Layer 2 of a small transformer language model trained on English Wikipedia (9 layers, counted from 0, width 64).
Take only the direct path to the model's output, skipping the later layers: a vector added to the residual stream pushes a token's score in proportion to its dot product with that token's output vector.

Output vectors of the tokens that the questions are about. A number n stands for (n - 128) times 0.03.
"iance": 90, 133, 128, 132, 116, 126, 118, 105, 106, 156, 142, 141, 133, 116, 110, 102, 145, 126, 119, 162, 141, 136, 130, 116, 94, 150, 112, 133, 137, 157, 115, 130, 156, 150, 142, 135, 165, 132, 103, 115, 145, 82, 136, 126, 109, 113, 91, 82, 129, 112, 134, 129, 114, 149, 112, 131, 138, 100, 180, 130, 171, 173, 136, 122
"ww": 143, 115, 145, 158, 68, 129, 130, 90, 151, 151, 165, 105, 181, 116, 106, 101, 131, 105, 158, 144, 95, 126, 89, 120, 111, 169, 104, 79, 161, 160, 143, 81, 114, 109, 142, 113, 129, 115, 88, 137, 127, 102, 122, 168, 122, 171, 117, 163, 159, 89, 149, 104, 139, 168, 151, 117, 115, 164, 139, 151, 116, 146, 129, 83
"ched": 111, 97, 138, 138, 116, 101, 118, 104, 137, 126, 133, 129, 104, 137, 92, 120, 95, 109, 131, 127, 96, 132, 135, 100, 147, 184, 148, 124, 112, 136, 142, 94, 177, 138, 148, 98, 117, 146, 106, 165, 149, 102, 121, 157, 131, 141, 100, 135, 147, 164, 147, 109, 117, 163, 97, 117, 117, 137, 145, 136, 133, 147, 141, 131
"ula": 126, 128, 128, 95, 110, 116, 132, 142, 134, 148, 129, 136, 142, 96, 129, 117, 139, 92, 140, 128, 93, 108, 123, 111, 102, 121, 130, 139, 145, 165, 94, 134, 150, 134, 167, 117, 144, 107, 106, 126, 137, 118, 136, 121, 156, 124, 127, 151, 105, 162, 133, 122, 146, 173, 136, 121, 104, 146, 131, 130, 115, 116, 128, 131
"ailway": 119, 94, 132, 174, 136, 98, 139, 111, 99, 137, 147, 108, 142, 114, 106, 119, 133, 95, 97, 102, 88, 150, 122, 106, 75, 152, 115, 137, 133, 147, 113, 106, 136, 168, 153, 119, 163, 87, 88, 99, 190, 107, 100, 147, 117, 152, 138, 112, 188, 107, 157, 130, 150, 160, 122, 140, 108, 154, 140, 145, 146, 155, 131, 139
" medal": 140, 117, 126, 122, 118, 130, 151, 123, 112, 128, 146, 120, 106, 118, 113, 115, 126, 127, 136, 131, 121, 128, 150, 134, 136, 106, 112, 143, 105, 118, 91, 103, 134, 146, 151, 125, 108, 135, 111, 124, 154, 106, 146, 150, 147, 102, 134, 147, 152, 125, 147, 137, 119, 122, 116, 126, 103, 134, 154, 131, 158, 144, 148, 105
"uc": 135, 130, 122, 116, 110, 128, 151, 97, 107, 125, 118, 158, 140, 100, 154, 118, 123, 135, 118, 133, 129, 124, 114, 124, 119, 137, 124, 127, 122, 136, 123, 136, 155, 127, 147, 111, 125, 126, 107, 95, 132, 119, 118, 121, 140, 142, 121, 119, 134, 124, 141, 149, 117, 156, 138, 109, 126, 132, 147, 144, 125, 155, 128, 129
"pts": 135, 128, 124, 143, 118, 129, 113, 117, 89, 165, 154, 145, 102, 120, 113, 146, 69, 111, 154, 89, 91, 113, 118, 118, 76, 171, 101, 105, 115, 166, 141, 109, 139, 139, 138, 113, 132, 154, 110, 136, 131, 79, 143, 138, 143, 112, 120, 132, 120, 170, 138, 109, 152, 168, 140, 143, 133, 109, 169, 140, 164, 115, 139, 138
"ropoda": 145, 68, 129, 155, 94, 114, 128, 122, 136, 137, 155, 114, 138, 106, 93, 112, 151, 141, 159, 191, 94, 109, 88, 101, 111, 123, 121, 149, 104, 167, 105, 145, 154, 168, 167, 124, 152, 96, 81, 149, 134, 99, 137, 126, 158, 106, 127, 106, 88, 87, 145, 106, 103, 149, 152, 146, 132, 167, 189, 133, 192, 113, 143, 56
"writer": 117, 128, 147, 126, 106, 111, 125, 125, 103, 174, 132, 111, 162, 95, 114, 157, 125, 115, 114, 160, 109, 142, 77, 112, 106, 107, 79, 94, 111, 205, 105, 112, 154, 125, 138, 117, 99, 120, 111, 138, 149, 75, 137, 183, 129, 137, 101, 162, 167, 125, 143, 115, 133, 146, 109, 133, 116, 174, 144, 137, 167, 154, 150, 97
"nel": 98, 118, 123, 157, 132, 93, 114, 131, 130, 179, 122, 161, 137, 102, 75, 162, 103, 149, 160, 111, 85, 121, 98, 93, 76, 146, 139, 112, 124, 157, 147, 92, 149, 122, 185, 151, 160, 132, 108, 159, 137, 94, 124, 169, 129, 98, 84, 88, 128, 146, 153, 133, 138, 128, 120, 142, 128, 127, 140, 131, 152, 123, 138, 130
" 3": 114, 129, 115, 118, 142, 111, 141, 138, 123, 124, 134, 140, 125, 130, 114, 127, 136, 110, 129, 146, 139, 118, 135, 137, 128, 138, 120, 128, 138, 112, 131, 125, 129, 145, 114, 120, 124, 135, 134, 144, 130, 145, 116, 117, 110, 125, 130, 142, 132, 115, 125, 122, 127, 122, 144, 131, 135, 141, 125, 117, 116, 114, 134, 137
"iences": 160, 108, 121, 119, 105, 120, 136, 139, 108, 137, 135, 123, 171, 132, 98, 108, 86, 98, 136, 128, 95, 153, 135, 136, 74, 146, 131, 115, 107, 143, 109, 127, 140, 147, 145, 145, 106, 137, 108, 115, 130, 89, 128, 170, 152, 110, 90, 105, 141, 135, 167, 91, 172, 122, 117, 156, 151, 156, 153, 141, 143, 114, 150, 126
"\n": 92, 136, 127, 137, 139, 164, 123, 138, 135, 135, 145, 111, 128, 126, 127, 129, 170, 129, 97, 119, 143, 106, 135, 168, 116, 108, 168, 98, 113, 143, 141, 127, 137, 112, 123, 137, 107, 139, 140, 132, 107, 155, 118, 138, 113, 122, 134, 130, 115, 138, 131, 108, 105, 135, 146, 129, 126, 154, 129, 127, 88, 119, 118, 108
".:": 107, 107, 128, 116, 129, 128, 118, 136, 148, 120, 156, 133, 150, 110, 135, 119, 148, 139, 149, 143, 129, 119, 105, 139, 90, 190, 102, 138, 137, 101, 137, 120, 141, 124, 153, 112, 134, 125, 100, 124, 145, 110, 138, 127, 92, 143, 106, 119, 104, 150, 116, 113, 128, 175, 155, 118, 139, 136, 134, 152, 109, 113, 131, 99
"ribution": 117, 155, 131, 115, 108, 144, 124, 107, 109, 142, 151, 118, 153, 111, 126, 123, 105, 107, 170, 158, 97, 123, 138, 119, 85, 145, 121, 164, 117, 116, 85, 114, 136, 135, 164, 112, 160, 85, 100, 127, 121, 82, 129, 183, 155, 158, 102, 116, 120, 124, 164, 97, 143, 139, 120, 137, 106, 156, 169, 115, 139, 131, 144, 126
"acew": 120, 104, 104, 139, 110, 149, 147, 99, 135, 133, 141, 161, 109, 121, 118, 127, 109, 146, 138, 133, 95, 123, 118, 130, 106, 148, 113, 142, 126, 128, 134, 102, 144, 167, 143, 142, 161, 105, 92, 130, 154, 127, 108, 103, 118, 134, 95, 126, 120, 138, 148, 145, 123, 139, 138, 141, 108, 142, 148, 151, 111, 124, 136, 118
"mun": 114, 101, 146, 153, 114, 163, 174, 108, 85, 137, 132, 122, 150, 140, 132, 141, 109, 117, 156, 127, 79, 113, 150, 122, 83, 143, 117, 134, 150, 166, 102, 78, 127, 140, 135, 149, 144, 110, 107, 118, 137, 117, 124, 140, 136, 87, 114, 94, 117, 132, 130, 143, 116, 151, 113, 134, 136, 159, 130, 156, 157, 112, 139, 129
"ague": 132, 125, 113, 135, 99, 94, 125, 83, 126, 128, 131, 129, 151, 127, 129, 137, 156, 107, 167, 110, 115, 132, 112, 120, 129, 114, 116, 163, 122, 147, 128, 125, 166, 155, 187, 154, 100, 103, 99, 103, 161, 109, 127, 111, 127, 110, 117, 132, 115, 135, 141, 130, 134, 135, 143, 136, 85, 119, 181, 141, 129, 131, 132, 119
"duct": 135, 115, 138, 142, 125, 160, 151, 89, 131, 138, 126, 141, 101, 115, 148, 181, 117, 112, 133, 128, 116, 123, 99, 126, 110, 149, 89, 118, 125, 145, 97, 122, 174, 115, 145, 101, 130, 110, 108, 136, 129, 97, 107, 133, 117, 134, 131, 129, 132, 130, 129, 111, 134, 146, 125, 144, 106, 144, 147, 142, 165, 148, 145, 104
"th": 134, 126, 129, 159, 130, 121, 119, 116, 138, 113, 130, 135, 119, 133, 116, 131, 88, 114, 130, 145, 131, 141, 135, 142, 165, 112, 131, 148, 124, 121, 135, 106, 140, 116, 145, 142, 109, 122, 120, 120, 125, 133, 130, 133, 117, 113, 122, 112, 110, 116, 91, 132, 125, 130, 130, 125, 151, 140, 150, 133, 126, 150, 124, 136
" %": 133, 143, 135, 151, 129, 118, 88, 120, 101, 129, 141, 126, 123, 116, 94, 127, 122, 93, 129, 148, 127, 114, 138, 107, 108, 141, 120, 141, 99, 135, 125, 126, 102, 148, 159, 142, 175, 103, 122, 153, 135, 126, 133, 155, 150, 120, 92, 116, 127, 105, 152, 151, 122, 146, 121, 129, 155, 136, 150, 150, 145, 108, 151, 63
" Succeeded": 100, 104, 131, 99, 101, 124, 131, 106, 103, 145, 163, 147, 124, 63, 89, 169, 171, 136, 177, 117, 147, 166, 90, 117, 102, 131, 78, 113, 172, 157, 128, 108, 148, 124, 124, 125, 157, 104, 115, 115, 147, 85, 123, 166, 104, 145, 109, 142, 123, 146, 168, 129, 107, 133, 125, 140, 107, 167, 193, 179, 112, 88, 144, 93
"ski": 88, 94, 137, 147, 111, 95, 131, 129, 115, 159, 133, 135, 147, 150, 119, 101, 129, 113, 152, 147, 97, 133, 96, 111, 74, 108, 127, 136, 120, 140, 130, 105, 155, 134, 147, 140, 143, 106, 121, 131, 167, 96, 138, 137, 124, 107, 137, 120, 137, 115, 154, 134, 136, 145, 102, 161, 132, 175, 133, 137, 163, 107, 132, 118
" Albums": 157, 121, 105, 145, 113, 116, 128, 124, 100, 170, 142, 117, 158, 104, 103, 155, 119, 101, 130, 157, 115, 106, 114, 92, 115, 128, 92, 146, 126, 110, 120, 102, 126, 134, 158, 126, 122, 109, 114, 130, 151, 113, 144, 144, 163, 135, 102, 149, 160, 115, 146, 124, 120, 128, 133, 153, 127, 120, 154, 121, 155, 136, 140, 112
" COVID": 125, 99, 111, 112, 86, 137, 143, 130, 117, 127, 164, 125, 118, 94, 123, 162, 132, 123, 156, 115, 138, 126, 131, 141, 117, 141, 116, 119, 133, 158, 134, 101, 134, 121, 133, 154, 135, 130, 112, 130, 153, 131, 113, 154, 129, 135, 107, 160, 112, 100, 153, 119, 117, 148, 114, 116, 128, 120, 133, 129, 143, 130, 151, 97
"get": 117, 119, 112, 147, 93, 120, 145, 133, 108, 135, 137, 138, 142, 97, 107, 150, 84, 79, 142, 161, 124, 148, 79, 100, 120, 173, 130, 168, 116, 155, 128, 84, 131, 147, 144, 145, 112, 142, 110, 131, 146, 83, 112, 146, 137, 129, 83, 144, 136, 128, 128, 94, 131, 183, 108, 132, 149, 145, 158, 141, 148, 144, 125, 111
"|---|---": 132, 68, 133, 176, 67, 58, 171, 107, 92, 181, 219, 139, 170, 83, 60, 129, 120, 76, 189, 96, 43, 128, 74, 104, 8, 152, 40, 143, 118, 214, 102, 47, 152, 174, 204, 108, 220, 81, 26, 142, 248, 68, 143, 169, 133, 148, 52, 127, 136, 123, 189, 99, 163, 197, 103, 137, 99, 170, 203, 184, 198, 125, 195, 37
"ption": 146, 137, 134, 113, 137, 147, 137, 123, 86, 160, 148, 168, 122, 133, 139, 144, 89, 59, 131, 115, 89, 119, 106, 122, 70, 164, 105, 114, 123, 157, 105, 87, 133, 150, 153, 124, 100, 139, 107, 118, 145, 117, 139, 141, 138, 118, 106, 115, 151, 153, 125, 135, 146, 130, 121, 122, 162, 136, 162, 138, 162, 122, 135, 126
" =": 164, 90, 163, 122, 150, 129, 74, 145, 163, 141, 150, 98, 124, 132, 122, 117, 162, 104, 111, 103, 123, 112, 131, 138, 75, 115, 159, 130, 137, 111, 121, 126, 128, 111, 147, 118, 120, 132, 117, 151, 148, 157, 130, 105, 126, 162, 107, 133, 153, 134, 152, 92, 119, 127, 111, 124, 129, 125, 129, 154, 137, 150, 121, 103

Each question shows what one neuron of this layer's MLP adds at an activation of 1. A number n stands for (n - 128) times 0.0039.

n163: 119, 131, 142, 109, 128, 133, 121, 121, 125, 122, 130, 139, 127, 107, 123, 137, 122, 119, 113, 159, 149, 130, 112, 147, 113, 102, 145, 102, 130, 137, 125, 140, 125, 122, 151, 135, 119, 133, 124, 123, 153, 117, 142, 114, 142, 117, 133, 136, 111, 147, 134, 122, 127, 151, 125, 141, 131, 137, 126, 108, 122, 113, 132, 136
Which three tokens does it push up most, strongest first? "ula", "writer", "\n"

n34: 124, 113, 123, 120, 130, 131, 116, 125, 126, 140, 137, 123, 127, 117, 144, 101, 125, 149, 136, 119, 145, 127, 126, 123, 135, 120, 128, 128, 129, 126, 119, 119, 114, 151, 131, 116, 153, 136, 113, 127, 142, 174, 120, 106, 142, 125, 132, 148, 104, 139, 123, 119, 106, 131, 135, 129, 120, 133, 139, 107, 133, 118, 121, 151
Pushed down most: "writer"

n141: 118, 143, 130, 129, 122, 117, 140, 144, 134, 136, 123, 127, 134, 137, 133, 129, 131, 123, 106, 116, 147, 143, 140, 134, 121, 122, 125, 122, 126, 140, 140, 88, 124, 108, 134, 136, 137, 155, 124, 140, 129, 146, 134, 133, 133, 130, 129, 116, 123, 125, 126, 126, 107, 106, 135, 133, 129, 131, 123, 125, 148, 107, 105, 126
Which two tokens does it push up most, strongest first? "\n", "nel"

n217: 109, 144, 118, 117, 123, 113, 123, 147, 114, 132, 119, 141, 98, 128, 137, 153, 121, 118, 136, 130, 141, 116, 126, 134, 127, 115, 148, 101, 159, 106, 123, 114, 85, 121, 134, 145, 135, 126, 138, 141, 108, 137, 116, 98, 118, 123, 119, 136, 160, 119, 126, 115, 131, 157, 130, 138, 133, 143, 131, 115, 134, 136, 142, 140
Pushed up most: " 3"

n53: 118, 114, 104, 140, 133, 133, 116, 134, 145, 146, 148, 128, 135, 151, 114, 129, 109, 152, 148, 130, 137, 125, 112, 118, 110, 144, 107, 129, 130, 124, 138, 99, 144, 124, 118, 137, 119, 120, 131, 128, 131, 156, 123, 139, 121, 116, 103, 140, 140, 139, 110, 98, 151, 123, 83, 113, 99, 162, 138, 131, 137, 124, 127, 134
Pushed down most: "uc"

n219: 124, 138, 121, 121, 109, 125, 143, 130, 138, 119, 121, 151, 118, 132, 76, 157, 134, 135, 116, 120, 150, 138, 132, 134, 135, 125, 84, 135, 118, 151, 143, 107, 114, 119, 153, 106, 171, 133, 125, 154, 153, 137, 127, 122, 140, 128, 119, 129, 126, 127, 145, 125, 134, 74, 106, 120, 126, 136, 122, 127, 130, 117, 117, 114
Which three tokens does it push up most, strongest first? "|---|---", " Succeeded", "nel"

n182: 136, 104, 108, 154, 109, 127, 132, 115, 129, 145, 142, 106, 145, 124, 124, 117, 124, 112, 151, 158, 132, 127, 142, 126, 108, 113, 109, 115, 147, 142, 125, 123, 142, 108, 142, 125, 154, 142, 108, 152, 126, 131, 137, 103, 109, 121, 99, 150, 126, 134, 127, 124, 136, 155, 119, 106, 131, 174, 124, 127, 123, 114, 125, 124
Which three tokens does it push up most, strongest first? "|---|---", "ww", "ropoda"

n13: 120, 124, 125, 131, 112, 164, 134, 119, 136, 95, 151, 147, 94, 111, 129, 117, 127, 148, 126, 130, 112, 134, 105, 151, 114, 136, 112, 137, 123, 129, 114, 131, 131, 143, 108, 122, 118, 139, 131, 139, 139, 120, 111, 127, 89, 156, 107, 181, 119, 134, 118, 144, 133, 137, 125, 154, 133, 141, 126, 146, 142, 125, 114, 113
Pushed down most: "nel"

n91: 126, 135, 132, 137, 124, 108, 145, 110, 127, 147, 112, 143, 109, 116, 147, 139, 106, 139, 138, 127, 141, 115, 125, 124, 129, 129, 141, 136, 106, 112, 106, 128, 119, 112, 129, 136, 153, 126, 117, 159, 128, 138, 132, 123, 140, 130, 124, 145, 113, 119, 92, 144, 145, 116, 134, 132, 162, 112, 143, 119, 116, 116, 113, 151
Pushed up most: "th"

n161: 136, 142, 126, 122, 129, 141, 163, 98, 129, 129, 141, 138, 115, 109, 117, 120, 113, 137, 121, 138, 137, 125, 116, 140, 150, 93, 156, 141, 118, 136, 150, 117, 121, 124, 152, 111, 99, 105, 148, 155, 131, 136, 131, 100, 117, 106, 135, 112, 133, 111, 122, 119, 138, 129, 162, 94, 145, 157, 125, 113, 114, 157, 114, 139
Pushed up most: "th"

n171: 154, 98, 147, 104, 132, 154, 115, 101, 145, 141, 127, 134, 135, 129, 116, 117, 122, 142, 133, 148, 114, 126, 110, 123, 108, 119, 125, 100, 141, 109, 138, 102, 147, 127, 141, 144, 113, 127, 122, 132, 136, 172, 160, 114, 118, 155, 146, 153, 141, 114, 120, 110, 132, 133, 136, 135, 122, 131, 154, 93, 129, 112, 133, 118
Which three tokens does it push up most, strongest first? "ww", " =", "ropoda"

n99: 147, 167, 168, 128, 140, 118, 131, 136, 135, 144, 146, 104, 137, 119, 135, 133, 133, 143, 114, 114, 127, 92, 126, 129, 126, 143, 131, 134, 132, 125, 124, 123, 124, 118, 114, 117, 133, 132, 138, 105, 120, 143, 84, 104, 122, 120, 130, 121, 129, 120, 118, 144, 112, 119, 143, 129, 118, 154, 132, 117, 117, 130, 149, 140
Pushed up most: "\n"

n43: 119, 137, 157, 125, 144, 155, 137, 107, 138, 142, 112, 110, 140, 154, 116, 129, 94, 159, 135, 134, 130, 138, 92, 148, 108, 157, 123, 126, 167, 130, 108, 107, 137, 137, 136, 102, 123, 131, 141, 122, 143, 130, 132, 111, 125, 130, 120, 119, 113, 116, 106, 121, 122, 111, 130, 145, 95, 159, 146, 106, 151, 140, 112, 126
Pushed down most: " %"

n195: 157, 146, 127, 138, 118, 138, 138, 103, 128, 148, 136, 120, 136, 131, 161, 140, 127, 115, 120, 134, 124, 135, 133, 116, 134, 125, 120, 98, 126, 131, 131, 133, 93, 137, 134, 109, 107, 133, 124, 149, 108, 124, 123, 109, 131, 119, 122, 132, 134, 129, 113, 136, 110, 117, 141, 124, 133, 157, 134, 134, 125, 130, 127, 118
Pushed up most: "ww"

n105: 125, 127, 117, 138, 113, 142, 141, 128, 125, 127, 126, 135, 122, 92, 133, 138, 130, 138, 137, 159, 115, 119, 127, 125, 131, 106, 129, 116, 132, 106, 121, 130, 149, 116, 132, 137, 122, 98, 92, 134, 109, 146, 190, 131, 115, 156, 110, 144, 157, 110, 159, 131, 98, 144, 119, 123, 132, 97, 123, 145, 146, 135, 125, 134
Which two tokens does it push up most, strongest first? " Albums", "|---|---"

n168: 149, 121, 126, 119, 142, 112, 130, 141, 107, 136, 160, 134, 147, 114, 142, 121, 137, 139, 120, 142, 136, 127, 130, 121, 127, 97, 143, 130, 112, 131, 157, 130, 130, 132, 137, 145, 120, 131, 120, 134, 133, 143, 138, 135, 122, 142, 134, 121, 133, 123, 102, 116, 110, 119, 125, 147, 125, 110, 135, 113, 114, 104, 116, 112
Pushed down most: "duct"

n125: 130, 131, 143, 139, 136, 136, 143, 95, 140, 131, 115, 110, 128, 123, 117, 119, 126, 141, 118, 119, 123, 94, 113, 147, 119, 188, 96, 106, 150, 142, 125, 145, 106, 112, 154, 120, 144, 96, 123, 165, 135, 119, 110, 110, 143, 162, 153, 129, 126, 138, 128, 129, 127, 115, 121, 119, 101, 152, 150, 109, 109, 131, 121, 139
Pushed up most: "ww"

n33: 103, 144, 130, 127, 119, 148, 112, 132, 142, 148, 132, 132, 126, 107, 107, 136, 123, 123, 110, 136, 157, 126, 102, 147, 132, 119, 161, 123, 130, 125, 132, 107, 138, 149, 147, 147, 133, 155, 141, 158, 145, 110, 97, 141, 116, 125, 124, 118, 105, 144, 70, 95, 145, 132, 123, 134, 132, 119, 144, 142, 138, 107, 102, 137
Pushed up most: "get"

n128: 130, 138, 115, 128, 131, 140, 124, 129, 109, 125, 133, 142, 103, 133, 101, 102, 118, 135, 122, 125, 139, 135, 122, 129, 129, 135, 117, 127, 98, 119, 128, 98, 136, 135, 125, 135, 121, 138, 146, 140, 118, 137, 146, 138, 151, 105, 123, 143, 146, 145, 143, 134, 113, 108, 123, 131, 110, 122, 145, 121, 139, 133, 135, 142
Pushed up most: " medal"

n54: 147, 122, 82, 138, 131, 136, 119, 118, 125, 137, 157, 101, 127, 141, 149, 154, 134, 120, 120, 151, 125, 129, 196, 141, 127, 108, 99, 119, 117, 121, 142, 136, 99, 115, 132, 137, 100, 127, 125, 149, 126, 128, 130, 111, 140, 136, 127, 137, 97, 102, 107, 132, 132, 146, 124, 161, 125, 81, 124, 126, 140, 124, 138, 127
Which two tokens does it push up most, strongest first? " Albums", " COVID"

n98: 128, 147, 125, 113, 118, 100, 121, 119, 125, 120, 122, 132, 135, 126, 122, 129, 129, 119, 145, 115, 121, 133, 150, 124, 143, 103, 139, 133, 131, 108, 131, 129, 125, 127, 136, 131, 139, 127, 126, 146, 129, 121, 131, 104, 122, 122, 151, 152, 121, 140, 137, 151, 121, 130, 115, 113, 124, 126, 147, 133, 140, 111, 125, 117
Pushed up most: "ague"

n165: 133, 121, 118, 159, 116, 131, 120, 146, 152, 128, 144, 118, 143, 127, 131, 136, 113, 153, 159, 126, 140, 116, 84, 124, 152, 164, 93, 112, 119, 167, 145, 123, 103, 115, 121, 142, 157, 106, 110, 133, 168, 129, 98, 136, 143, 154, 108, 109, 113, 136, 136, 111, 140, 139, 116, 109, 108, 126, 127, 101, 118, 138, 122, 117
Pushed up most: "|---|---"

n57: 130, 129, 142, 124, 108, 142, 130, 129, 137, 123, 108, 127, 124, 117, 145, 119, 132, 147, 124, 137, 147, 134, 118, 119, 120, 117, 129, 121, 144, 142, 117, 139, 128, 123, 132, 122, 116, 132, 130, 93, 122, 116, 115, 128, 122, 122, 123, 125, 133, 122, 107, 125, 124, 162, 145, 141, 139, 130, 122, 124, 123, 133, 132, 138
Pushed up most: "uc"

n7: 118, 123, 135, 118, 141, 131, 91, 128, 110, 117, 133, 142, 121, 126, 144, 107, 128, 131, 148, 162, 125, 137, 120, 128, 136, 154, 139, 127, 138, 130, 117, 125, 160, 132, 137, 130, 134, 130, 113, 123, 110, 128, 129, 116, 117, 112, 103, 131, 110, 121, 125, 132, 112, 154, 155, 123, 122, 94, 127, 126, 134, 156, 122, 120
Pushed up most: "iance"

n248: 117, 135, 134, 146, 129, 131, 135, 129, 137, 151, 122, 135, 118, 139, 146, 110, 100, 137, 140, 143, 112, 118, 108, 123, 133, 124, 130, 130, 139, 137, 122, 118, 110, 130, 121, 117, 150, 123, 124, 129, 131, 141, 150, 136, 144, 124, 123, 125, 135, 119, 98, 111, 125, 135, 128, 121, 81, 114, 158, 136, 128, 132, 125, 143
Pushed up most: "|---|---"

n36: 127, 127, 150, 177, 144, 134, 111, 126, 134, 148, 190, 137, 118, 120, 154, 120, 103, 112, 134, 128, 141, 143, 129, 130, 111, 120, 117, 118, 138, 87, 148, 124, 125, 117, 145, 113, 156, 114, 132, 123, 136, 130, 129, 116, 118, 108, 122, 133, 108, 162, 123, 136, 101, 140, 115, 131, 116, 98, 142, 138, 113, 116, 116, 125
Pushed down most: "writer"

n218: 125, 128, 112, 145, 119, 124, 113, 138, 141, 149, 147, 146, 118, 124, 133, 143, 115, 133, 181, 168, 103, 110, 132, 135, 154, 131, 110, 110, 104, 120, 150, 134, 125, 136, 105, 125, 133, 126, 100, 130, 126, 142, 138, 115, 111, 121, 100, 122, 129, 158, 172, 91, 127, 138, 118, 126, 148, 120, 118, 109, 109, 142, 123, 121
Pushed down most: "ailway"

n233: 145, 102, 140, 116, 130, 84, 123, 102, 112, 141, 118, 103, 113, 127, 124, 147, 185, 129, 141, 153, 149, 115, 116, 128, 143, 121, 124, 119, 99, 105, 162, 121, 105, 130, 130, 153, 134, 123, 123, 174, 141, 151, 142, 126, 135, 108, 147, 129, 122, 129, 161, 108, 152, 101, 121, 116, 114, 111, 117, 151, 77, 190, 112, 127
Which two tokens does it push up most, strongest first? " =", "ague"

n87: 134, 136, 140, 130, 97, 131, 131, 127, 87, 140, 137, 140, 134, 132, 118, 131, 112, 128, 120, 140, 117, 132, 114, 115, 128, 141, 145, 124, 132, 125, 105, 121, 124, 139, 128, 140, 110, 147, 127, 135, 133, 141, 124, 128, 120, 161, 145, 124, 133, 134, 121, 136, 120, 88, 149, 119, 113, 138, 143, 116, 130, 139, 135, 115
Pushed up most: "ption"

n137: 146, 88, 140, 120, 135, 158, 146, 146, 124, 124, 130, 128, 117, 111, 141, 133, 157, 141, 147, 127, 133, 113, 120, 100, 135, 125, 130, 112, 117, 144, 130, 93, 118, 109, 109, 119, 139, 138, 153, 123, 133, 143, 112, 130, 145, 154, 113, 168, 123, 114, 121, 126, 93, 154, 124, 106, 126, 113, 127, 128, 132, 133, 124, 125
Pushed up most: " COVID"

n124: 145, 142, 113, 134, 117, 124, 114, 109, 111, 143, 117, 148, 149, 164, 123, 127, 164, 122, 108, 132, 107, 128, 159, 121, 141, 134, 139, 123, 113, 118, 132, 118, 119, 177, 125, 139, 127, 156, 104, 122, 108, 135, 126, 149, 122, 107, 150, 103, 150, 102, 130, 129, 97, 113, 124, 158, 104, 120, 143, 114, 122, 126, 141, 125
Pushed down most: ".:"

n59: 116, 116, 120, 129, 149, 107, 142, 128, 121, 133, 130, 116, 128, 156, 118, 139, 139, 119, 145, 115, 137, 114, 132, 133, 125, 116, 126, 121, 119, 131, 121, 126, 129, 130, 131, 130, 140, 132, 127, 145, 134, 116, 129, 121, 133, 118, 154, 116, 111, 118, 135, 129, 130, 132, 122, 127, 151, 153, 133, 113, 140, 123, 108, 135
Which two tokens does it push up most, strongest first? "ski", "ropoda"

n0: 127, 149, 131, 102, 123, 140, 129, 138, 127, 125, 117, 123, 117, 128, 152, 125, 119, 126, 128, 100, 124, 122, 138, 121, 119, 134, 122, 112, 131, 133, 136, 89, 127, 133, 137, 145, 139, 142, 149, 129, 117, 139, 126, 131, 110, 156, 134, 142, 125, 127, 114, 118, 138, 136, 152, 126, 106, 114, 142, 123, 137, 113, 133, 123
Pushed up most: "pts"

n118: 139, 122, 121, 140, 128, 137, 112, 141, 131, 121, 112, 98, 125, 163, 159, 122, 126, 120, 129, 109, 137, 134, 140, 129, 106, 140, 121, 144, 119, 126, 140, 136, 111, 132, 153, 136, 133, 124, 128, 168, 120, 100, 143, 118, 119, 91, 137, 112, 101, 125, 154, 94, 127, 163, 134, 110, 142, 137, 135, 130, 121, 139, 132, 101
Pushed down most: " Succeeded"

n247: 123, 128, 109, 108, 119, 147, 141, 147, 123, 108, 119, 121, 143, 148, 124, 119, 141, 133, 113, 110, 144, 118, 110, 111, 104, 127, 142, 149, 132, 125, 146, 121, 122, 109, 152, 113, 132, 143, 141, 119, 157, 126, 114, 116, 122, 146, 120, 139, 131, 106, 144, 128, 137, 126, 121, 147, 113, 136, 131, 155, 133, 125, 121, 121
Which two tokens does it push up most, strongest first? "|---|---", " ="

n221: 138, 131, 110, 112, 117, 144, 123, 124, 146, 129, 129, 128, 128, 117, 152, 141, 145, 126, 144, 124, 117, 118, 134, 118, 137, 110, 122, 124, 137, 130, 108, 121, 113, 115, 115, 109, 142, 136, 136, 133, 131, 147, 130, 86, 118, 129, 111, 113, 126, 115, 132, 124, 129, 127, 148, 155, 130, 146, 119, 124, 132, 127, 166, 135
Pushed down most: "ched"

n142: 140, 125, 136, 130, 138, 105, 125, 122, 125, 100, 126, 154, 106, 122, 138, 122, 117, 130, 130, 126, 115, 124, 138, 107, 140, 131, 119, 138, 111, 133, 123, 141, 129, 158, 137, 64, 130, 139, 123, 110, 141, 96, 127, 156, 134, 118, 132, 155, 160, 170, 127, 135, 124, 138, 131, 123, 140, 136, 133, 117, 110, 112, 127, 146
Which two tokens does it push up most, strongest first? "ched", "pts"

n246: 123, 99, 114, 146, 142, 120, 107, 139, 129, 143, 143, 143, 131, 102, 152, 143, 156, 118, 129, 120, 144, 101, 136, 151, 128, 121, 129, 112, 113, 132, 122, 149, 109, 119, 113, 143, 126, 130, 121, 137, 148, 145, 97, 151, 119, 135, 122, 121, 97, 125, 125, 140, 124, 107, 144, 136, 143, 131, 93, 122, 123, 135, 139, 131
Which two tokens does it push up most, strongest first? "\n", " COVID"

n235: 132, 110, 118, 138, 136, 110, 132, 138, 124, 141, 127, 120, 119, 130, 146, 130, 143, 121, 117, 147, 133, 142, 145, 129, 139, 126, 119, 123, 137, 137, 166, 133, 116, 121, 133, 125, 130, 136, 118, 150, 111, 132, 140, 128, 124, 97, 118, 112, 126, 114, 126, 117, 119, 111, 128, 118, 124, 141, 114, 125, 149, 146, 101, 122
Pushed up most: "ropoda"

n175: 130, 149, 141, 136, 128, 120, 122, 130, 123, 145, 149, 90, 119, 121, 116, 125, 113, 104, 129, 131, 159, 87, 146, 118, 137, 170, 116, 130, 109, 140, 137, 131, 129, 128, 109, 134, 171, 119, 137, 115, 143, 135, 117, 124, 171, 101, 129, 125, 103, 110, 126, 123, 133, 111, 133, 109, 147, 103, 143, 135, 130, 112, 156, 138
Pushed down most: "writer"